Layer 5 of a small transformer language model trained on English Wikipedia (9 layers, counted from 0, width 64).
A neuron adds its activation times its output weights to the MLP's output. To switch it off is to set its activation to zero at one token and run the rest of the model.

Output weights of the MLP neurons that the questions are about. A number n stands for (n - 500) times 0.0015.
n7: 549 793 380 413 464 326 647 731 468 312 589 468 685 387 598 463 436 645 307 470 391 594 547 435 465 673 533 464 274 464 597 408 240 468 916 524 720 537 427 600 598 463 437 530 826 271 514 539 547 285 548 358 368 425 471 445 323 700 437 299 626 588 477 325
n11: 544 589 706 486 549 600 651 693 329 620 453 539 522 282 364 537 455 476 312 699 178 476 389 556 533 541 717 330 352 542 457 666 485 559 352 442 837 537 423 472 490 327 686 446 618 591 405 578 682 539 187 473 622 551 583 357 336 479 502 498 549 704 429 582
n16: 760 604 554 357 468 247 420 339 522 489 437 271 263 787 357 403 405 493 495 757 549 640 759 583 676 479 400 705 451 564 301 381 341 424 492 653 633 487 399 412 378 372 393 439 621 527 360 494 506 605 209 506 450 446 549 455 392 481 467 620 433 287 486 515
n21: 491 686 342 433 696 661 824 846 394 509 533 601 560 614 459 337 308 489 431 510 513 558 276 410 501 560 544 459 629 231 550 290 484 442 757 551 517 262 679 512 487 642 504 357 599 402 334 261 347 272 313 361 626 594 590 482 607 552 614 506 513 426 582 558
n22: 222 621 549 371 297 425 797 601 785 417 631 331 375 524 552 572 584 536 517 493 298 475 306 447 444 612 662 433 578 662 443 383 424 530 374 371 184 297 508 638 379 356 596 311 497 330 500 402 606 358 362 601 311 270 528 374 590 665 490 418 501 598 426 543
n35: 470 627 492 543 574 556 661 637 718 262 630 394 630 374 570 720 495 555 500 402 270 442 305 528 446 480 636 478 619 506 495 516 259 470 579 519 200 440 545 483 202 511 696 498 368 521 460 160 491 191 558 397 274 654 642 509 519 393 586 573 371 540 468 596
n37: 577 709 771 504 357 212 528 504 213 387 469 690 383 399 446 639 649 520 686 571 758 490 306 503 393 372 574 644 514 345 801 446 632 691 333 407 763 127 542 263 232 501 659 432 659 457 517 391 539 601 485 510 655 390 478 510 758 662 375 518 633 581 522 524
n42: 493 634 599 421 459 340 462 618 537 303 625 309 465 517 487 328 643 583 338 464 692 598 214 595 555 688 400 399 588 551 469 426 489 596 652 490 463 256 640 536 330 500 467 845 471 455 551 760 470 539 363 376 435 531 320 625 293 526 739 384 393 714 526 656
n44: 489 795 475 794 401 201 314 670 639 535 431 697 617 395 542 498 615 422 393 491 690 278 530 538 631 437 473 472 492 446 596 330 564 786 618 352 184 699 328 451 570 503 460 629 551 499 402 412 526 639 252 473 477 399 650 445 495 641 460 497 405 404 610 262
n58: 810 519 647 355 458 537 341 484 208 354 369 507 253 388 541 373 551 536 321 493 490 483 528 493 540 512 360 654 421 376 583 602 407 678 497 323 516 478 318 595 543 424 455 512 745 464 543 372 645 486 699 661 512 478 482 526 310 568 570 789 479 613 645 420
n77: 562 486 333 656 521 335 398 378 342 561 295 533 284 526 511 650 538 231 501 406 500 503 401 224 569 442 573 383 645 522 389 658 484 376 661 608 582 241 366 475 274 487 358 400 385 333 527 536 481 767 485 542 438 780 450 656 353 613 252 437 399 660 604 454
n82: 638 217 545 497 407 581 527 227 428 533 575 330 494 462 603 476 657 416 535 734 715 322 723 542 442 557 369 450 443 598 579 582 182 480 642 418 748 450 394 641 562 555 316 598 331 373 422 526 676 384 753 671 407 523 678 508 607 471 618 483 416 593 613 461
n89: 742 220 355 471 450 604 405 532 156 316 535 494 575 513 445 348 466 631 550 366 469 469 410 336 627 472 192 652 486 815 499 324 499 536 533 677 633 367 578 571 661 612 799 461 603 445 407 476 522 487 503 475 793 227 371 580 327 524 533 483 318 506 468 522
n99: 433 241 669 500 379 378 585 406 114 462 513 383 396 446 548 339 603 522 410 635 466 440 449 924 623 233 603 441 664 709 360 351 501 401 567 569 699 571 223 621 513 618 651 548 640 368 391 325 510 418 546 622 508 392 395 572 228 366 495 391 523 661 631 491
n103: 699 617 411 729 580 372 325 603 331 479 340 470 561 392 585 600 314 476 312 410 347 667 561 925 370 592 351 688 451 404 682 592 519 603 481 517 348 606 622 511 364 685 559 382 593 502 515 590 152 339 509 477 491 417 549 426 525 580 411 628 528 499 308 705
n113: 972 507 607 483 519 540 305 457 233 320 488 498 572 561 455 567 563 672 428 403 384 151 609 409 408 597 491 676 295 534 574 478 612 376 426 682 684 613 572 458 431 540 518 556 583 541 681 386 375 555 366 526 696 437 541 607 713 303 494 405 472 374 453 495

Each question names a token from some text and the token that comes next. It shows the activations a of the neurons there, in the order above. A number n stands for (n - 500) times 0.0082.

Then comes g, the gradient of the next token's log-probability with respect to the MLP's output, scaled to length 1. A neuron's effect is roughly proportional to its activation times (output weights . g). A number n stands for (n - 500) times 0.00094.

" The", then " game"
a: 512 481 497 500 494 508 524 485 525 512 512 494 520 512 502 518
g: 519 556 444 297 487 478 373 613 453 655 792 461 181 463 328 602 264 632 580 742 561 388 386 719 527 569 627 490 490 506 790 503 363 424 515 446 552 562 458 581 412 640 515 369 646 590 563 511 368 566 479 242 743 405 688 702 445 665 347 380 468 332 597 372
Which neuron, switched off, lowers the next token's probability most? n37

" the", then " v"
a: 519 473 500 491 500 519 519 477 497 534 501 506 498 515 500 526
g: 460 564 515 403 411 477 396 463 560 556 490 397 678 420 522 259 605 519 504 269 393 529 530 369 592 378 185 503 372 498 536 566 328 331 670 438 466 423 698 610 589 568 736 321 546 425 610 808 427 469 609 563 548 506 469 614 635 709 865 394 196 560 684 444
Which neuron, switched off, lowers the next token's probability most? n11

",", then " but"
a: 510 491 476 454 499 505 499 525 498 380 507 487 371 486 507 462
g: 442 444 366 293 400 492 333 415 533 697 625 430 484 463 544 619 309 669 362 295 405 450 518 446 591 399 325 397 413 552 331 416 289 542 497 306 575 435 450 420 666 434 330 666 403 469 625 760 781 446 628 533 368 832 376 675 383 753 552 511 588 292 459 568
Which neuron, switched off, lowers the next token's probability most? n21

"re", then "c"
a: 520 519 507 503 503 951 465 293 487 500 564 367 495 502 501 482
g: 410 623 431 652 554 438 162 500 480 474 406 231 614 625 327 483 671 469 372 475 403 539 710 598 315 529 339 396 474 463 390 473 320 763 437 631 465 322 355 485 331 354 348 407 348 518 538 402 504 181 538 348 584 580 574 738 609 308 716 598 502 387 480 582
Which neuron, switched off, lowers the next token's probability most? n35

" |", then " Res"
a: 513 480 491 488 514 523 524 474 501 483 511 459 495 518 570 453
g: 466 578 355 551 444 556 487 447 505 632 373 582 616 374 477 428 597 751 339 361 521 538 339 497 598 600 583 674 514 671 568 474 741 186 564 409 398 604 508 552 413 541 273 456 556 397 394 47 548 390 415 673 630 433 357 199 622 442 509 706 712 451 471 509
Which neuron, switched off, raises the next token's probability most? n113

" year", then " 2011"
a: 491 501 471 496 512 467 502 472 508 426 515 513 478 494 473 509
g: 399 552 324 464 591 579 439 566 518 321 267 217 496 515 733 522 497 388 842 646 365 463 460 560 333 671 730 604 672 393 465 559 585 493 521 505 631 561 427 374 373 778 740 461 756 623 376 634 445 617 437 429 578 621 500 400 386 634 384 427 388 651 624 334
Which two neurons, each switched off alone, lower its probability most, in order? n58, n77

"ub", then " B"
a: 507 501 472 529 626 499 505 527 547 469 504 386 493 484 506 484
g: 336 700 458 606 431 236 284 557 529 533 359 322 471 622 600 415 421 597 597 465 401 604 595 622 437 368 593 504 278 482 571 495 517 551 379 314 526 446 639 402 288 510 481 527 578 227 641 188 360 409 376 421 835 601 583 299 493 372 264 504 703 515 627 592
Which two neurons, each switched off alone, lower its probability most, in order? n82, n22

" season", then "===="
a: 463 487 507 499 570 490 498 475 518 434 526 526 475 496 492 501
g: 490 548 422 515 309 598 648 561 521 426 584 469 489 515 409 618 242 755 612 423 437 298 381 507 374 551 680 638 570 754 298 441 644 549 247 434 512 453 357 514 442 444 527 428 780 453 472 769 555 691 566 547 609 677 467 485 440 609 806 359 647 802 592 496
Which neuron, switched off, lowers the next token's probability most? n22

"g", then "ge"
a: 501 485 490 497 491 485 506 509 504 459 698 517 497 502 504 488
g: 442 475 459 269 483 356 368 388 504 554 408 414 826 519 247 701 493 587 456 830 312 453 515 311 525 475 562 363 608 433 479 566 381 472 710 666 620 570 617 579 365 555 622 433 467 690 660 485 614 653 500 265 462 815 259 399 672 581 460 405 444 510 381 477
Which two neurons, each switched off alone, lower its probability most, in order? n77, n58

" 5", then "3"
a: 552 528 492 588 632 510 504 500 492 502 492 462 500 531 516 498
g: 527 477 515 532 507 527 454 559 457 393 608 440 483 378 364 440 592 540 375 519 523 367 375 571 483 698 559 614 209 431 412 368 534 584 343 625 712 711 474 208 503 425 600 439 646 175 844 527 660 587 514 530 399 712 838 476 548 611 301 417 632 409 302 455
Which two neurons, each switched off alone, lower its probability most, in order? n7, n11

"ch", then " s"
a: 504 479 609 498 522 487 487 497 533 487 497 494 512 514 512 498
g: 431 294 595 369 409 491 492 680 493 385 546 619 613 636 757 456 400 446 444 226 429 665 506 504 659 208 338 531 594 487 524 481 351 478 698 429 451 455 471 722 449 343 757 443 672 583 399 316 374 819 433 571 407 390 589 375 324 433 409 714 673 595 548 628
Which neuron, switched off, lowers the next token's probability most? n16

"ge", then "'s"
a: 511 486 492 467 495 470 458 501 571 487 476 475 467 484 519 497
g: 436 745 399 451 453 497 401 494 437 651 439 416 644 535 579 236 462 518 201 373 576 440 567 390 433 467 543 394 566 580 474 446 219 521 196 353 400 563 383 551 459 717 446 557 273 571 434 173 637 697 388 664 348 706 460 532 555 454 589 678 670 298 377 509
Which neuron, switched off, raises the next token's probability most? n35

"|", then " September"
a: 538 484 488 494 528 502 503 494 492 488 490 478 498 507 551 489
g: 587 474 687 421 429 568 395 631 414 540 420 564 559 652 276 478 557 531 388 555 260 520 736 543 640 435 426 198 713 482 442 534 474 480 668 394 473 812 504 556 675 815 386 686 617 649 512 548 491 474 371 370 376 562 441 537 479 721 598 283 236 718 461 488
Which neuron, switched off, lowers the next token's probability most? n7

" in", then " the"
a: 518 511 501 511 497 512 513 454 504 503 526 494 507 500 450 500
g: 441 520 577 608 550 587 803 590 518 492 619 460 403 640 258 539 554 505 444 616 856 581 622 468 565 426 376 797 413 447 384 387 366 475 486 623 312 398 466 522 645 360 557 827 306 530 559 512 591 370 541 501 445 497 641 445 839 235 402 562 649 460 616 619
Which neuron, switched off, raises the next token's probability most? n77

" St", then "ad"
a: 499 485 502 501 478 510 496 497 519 502 522 520 526 659 500 500
g: 448 539 537 258 377 488 715 435 579 579 676 632 551 520 369 634 333 303 507 569 368 402 684 663 328 748 445 658 534 538 126 443 296 554 605 471 521 644 549 560 443 463 488 204 516 292 606 532 454 470 363 466 649 382 595 477 256 518 377 574 759 633 554 395
Which neuron, switched off, raises the next token's probability most? n22

"–", then "7"
a: 564 503 490 524 544 491 495 492 479 544 560 397 512 494 509 527
g: 518 407 469 162 294 456 538 393 567 513 548 442 436 458 336 496 361 376 545 491 345 611 474 506 467 639 399 223 474 571 266 496 411 744 269 603 477 544 509 246 431 297 355 510 157 673 647 562 479 626 495 743 500 318 532 394 536 551 316 643 500 514 367 674
Which neuron, switched off, raises the next token's probability most? n7

" ac", then "adem"
a: 542 511 501 463 539 492 494 562 505 500 494 508 446 456 501 491
g: 468 580 509 431 632 458 745 357 500 427 583 682 455 662 454 300 272 354 659 659 457 860 495 501 658 620 299 467 540 562 467 590 620 203 466 482 616 662 471 512 535 324 396 394 562 513 743 590 331 438 463 637 309 288 468 476 706 692 463 517 696 399 388 427
Which neuron, switched off, lowers the next token's probability most? n89

" 26", then "–"
a: 569 482 487 570 520 512 501 514 523 506 509 501 499 493 509 510
g: 616 467 453 551 470 520 576 346 522 480 599 782 488 738 526 343 373 702 603 429 396 655 667 558 498 605 328 362 701 565 706 572 459 438 742 482 450 183 343 517 481 381 386 524 524 903 534 435 448 492 431 389 581 301 229 559 278 475 609 446 396 439 427 465
Which two neurons, each switched off alone, lower its probability most, in order? n21, n7

" w", then "in"
a: 474 499 508 496 500 492 505 507 462 516 496 492 500 500 530 541
g: 569 545 667 351 475 510 612 649 546 505 797 77 541 475 292 631 248 466 446 527 438 333 542 271 524 586 583 677 557 163 578 539 301 608 391 574 486 461 571 338 494 452 412 517 519 525 441 361 471 752 465 548 572 206 447 486 663 575 373 475 415 335 484 508
Which neuron, switched off, lowers the next token's probability most? n113

":", then "\n"
a: 496 505 505 502 504 515 536 512 501 480 458 530 82 499 558 481
g: 583 551 367 372 526 501 553 352 511 513 588 338 348 504 260 457 408 552 790 648 417 597 563 545 317 839 400 430 627 510 445 440 334 365 625 445 443 521 431 509 507 283 533 519 449 462 543 689 522 360 235 422 316 761 364 385 358 331 546 628 773 423 776 554
Which neuron, switched off, lowers the next token's probability most? n89

"al", then " School"
a: 502 463 445 503 502 518 511 523 534 499 492 439 508 501 522 485
g: 427 612 506 696 522 602 518 363 599 581 187 442 385 503 322 454 463 552 505 331 191 659 472 303 577 230 612 439 697 634 546 386 634 527 366 398 575 559 348 434 280 621 503 547 779 446 315 372 511 211 446 464 380 542 317 479 495 411 297 351 526 591 612 600
Which neuron, switched off, lowers the next token's probability most? n82

"ru", then "g"
a: 482 519 492 501 526 539 489 486 524 505 499 476 500 454 445 451
g: 524 549 590 652 383 596 562 730 477 544 726 598 579 616 427 285 582 617 654 787 594 333 747 429 338 417 422 357 594 342 457 456 373 478 354 688 494 488 469 573 376 457 510 251 517 468 733 631 798 554 470 398 477 550 518 363 412 579 404 321 872 535 452 448
Which neuron, switched off, raises the next token's probability most? n35

" on", then " 2"
a: 516 495 515 490 497 504 501 565 505 510 507 502 513 488 464 497
g: 501 528 588 566 569 401 426 410 517 177 604 437 426 573 629 580 529 519 657 493 617 293 340 585 392 656 553 435 289 501 490 498 772 373 560 399 649 202 538 357 673 653 722 427 614 492 593 430 543 656 706 519 390 604 448 466 466 696 556 343 298 675 496 143
Which two neurons, each switched off alone, lower its probability most, in order? n42, n103

" which", then " is"
a: 473 499 530 516 512 537 436 500 584 453 462 501 496 509 511 523
g: 529 532 443 508 670 482 573 535 430 446 732 563 546 550 387 389 523 494 337 524 659 446 433 383 249 595 708 441 685 725 420 481 446 566 238 419 405 657 486 569 605 292 708 784 444 418 506 617 415 483 471 622 851 644 685 415 470 602 342 625 760 311 657 502
Which two neurons, each switched off alone, lower its probability most, in order? n44, n77

"st", then "ant"
a: 529 509 498 494 460 508 493 539 508 540 519 451 501 681 477 493
g: 475 560 491 421 493 466 361 477 601 571 226 261 388 485 473 606 421 618 583 271 254 667 391 492 600 640 321 545 571 520 627 313 547 416 561 404 582 442 558 415 417 424 404 699 431 603 386 719 486 543 832 424 482 404 469 512 330 219 857 375 488 250 454 544
Which neuron, switched off, lowers the next token's probability most? n42

" |", then " W"
a: 540 498 477 478 510 545 505 498 533 490 515 446 511 502 506 445
g: 418 582 630 642 448 434 423 473 512 546 351 620 516 587 680 322 647 502 181 332 355 475 586 475 673 479 776 564 699 524 420 389 568 669 340 566 441 572 483 337 395 548 365 428 307 432 242 325 383 434 299 486 796 540 460 402 462 182 425 450 582 564 421 712
Which two neurons, each switched off alone, lower its probability most, in order? n82, n44

"ame", then " from"
a: 480 477 543 518 607 520 505 546 450 509 496 518 498 480 474 495
g: 496 509 399 867 508 413 718 426 464 462 274 486 562 404 140 411 541 546 615 455 578 564 706 559 344 494 391 642 439 203 801 529 356 488 526 619 585 734 715 440 582 638 675 541 435 396 427 564 432 447 773 397 418 356 513 476 460 398 591 349 500 556 583 446
Which neuron, switched off, raises the next token's probability most? n22

"ory", then " over"
a: 483 471 473 492 497 506 481 524 480 404 503 481 500 526 498 479
g: 412 566 492 577 350 497 682 539 635 556 426 355 541 509 467 525 538 699 558 679 355 422 619 465 408 856 528 390 256 509 598 341 669 770 548 486 516 399 383 659 574 404 311 371 539 389 443 566 231 646 435 514 532 721 878 516 734 465 436 457 554 655 457 641
Which neuron, switched off, lowers the next token's probability most? n58

" l", then "os"
a: 504 486 496 501 504 505 563 531 462 516 493 512 529 472 518 554
g: 484 659 595 599 311 643 463 591 467 392 614 648 678 433 790 269 375 430 761 553 615 463 592 407 447 385 242 441 592 699 260 520 491 450 626 449 518 301 394 354 348 509 388 244 425 429 393 519 439 596 360 620 724 621 692 437 649 649 433 386 618 380 400 378
Which neuron, switched off, lowers the next token's probability most? n37

"6", then "29"
a: 551 512 528 540 501 487 483 495 499 478 509 469 485 496 497 502
g: 568 466 414 815 666 452 644 496 476 556 268 473 497 620 728 650 346 598 634 298 428 590 519 678 468 356 351 456 581 535 244 510 479 404 524 630 528 391 394 452 436 517 733 448 467 560 271 269 787 558 611 565 424 849 417 605 593 490 467 534 299 483 635 649
Which neuron, switched off, raises the next token's probability most? n7

" 2014", then " and"
a: 501 502 503 499 532 474 492 482 506 487 551 527 552 499 510 479
g: 423 629 194 444 548 549 468 324 600 764 479 619 400 460 695 648 472 532 383 314 459 466 714 247 598 664 398 504 612 427 394 419 642 612 539 419 544 501 603 460 575 323 593 516 472 416 563 641 726 532 437 655 190 730 400 547 511 785 724 675 532 496 376 610
Which neuron, switched off, lowers the next token's probability most? n77

"ated", then " Col"
a: 509 491 491 526 499 496 474 484 556 463 541 494 358 497 492 504
g: 422 579 471 483 385 385 500 424 436 517 249 156 311 509 664 390 482 729 433 579 581 693 565 598 600 742 580 400 487 371 343 662 567 658 476 514 656 506 153 551 458 600 316 490 556 564 430 423 510 383 562 345 852 425 363 492 526 407 399 740 519 500 520 708
Which neuron, switched off, lowers the next token's probability most? n89

" with", then " an"
a: 536 496 503 521 494 499 503 481 498 452 526 501 503 493 497 489
g: 533 342 421 596 451 501 612 462 497 509 480 542 437 435 414 296 825 390 778 708 631 655 402 459 422 594 657 304 554 552 510 603 731 201 383 451 471 385 390 707 388 347 295 279 391 494 647 470 473 467 594 699 393 565 474 525 646 400 739 476 448 384 741 597
Which neuron, switched off, raises the next token's probability most? n7

" Co", then "op"
a: 478 507 554 511 504 514 502 500 503 490 496 534 516 500 449 523
g: 512 455 611 429 679 560 403 414 479 407 196 447 414 526 851 572 495 491 273 429 621 394 492 462 380 500 502 542 458 462 513 260 287 347 475 904 489 411 612 404 737 454 503 398 560 472 250 335 414 365 542 567 646 497 484 554 634 641 626 405 410 401 670 757
Which neuron, switched off, raises the next token's probability most? n103

" N", then "orm"
a: 499 479 498 499 526 499 515 500 479 497 477 505 475 498 497 506
g: 397 466 601 471 742 480 666 429 448 544 556 271 269 499 594 590 517 304 643 463 439 430 498 603 635 443 555 494 337 811 836 401 751 466 520 596 469 654 470 763 765 556 554 368 390 576 568 595 461 359 471 460 620 715 693 608 396 452 452 336 363 531 683 617
Which neuron, switched off, raises the next token's probability most? n37

"y", then " of"
a: 488 491 443 499 487 520 460 570 507 475 497 507 509 509 498 481
g: 494 438 471 690 411 549 470 550 453 680 679 656 283 516 435 491 630 580 409 732 497 672 329 485 574 561 382 633 467 352 556 404 610 502 441 585 485 533 425 151 701 420 546 879 389 486 688 435 517 459 523 444 381 234 436 700 567 302 501 728 282 425 630 628
Which neuron, switched off, lowers the next token's probability most? n42

"le", then " to"
a: 448 516 513 483 466 495 419 513 537 502 504 454 524 496 474 503
g: 445 460 460 605 605 572 457 390 554 523 629 497 569 438 386 540 454 362 466 412 535 513 651 410 449 452 696 556 661 819 524 390 329 441 628 753 413 232 807 486 458 753 341 629 373 512 273 605 494 530 473 568 585 483 743 355 473 824 438 439 299 365 270 468
Which neuron, switched off, lowers the next token's probability most? n37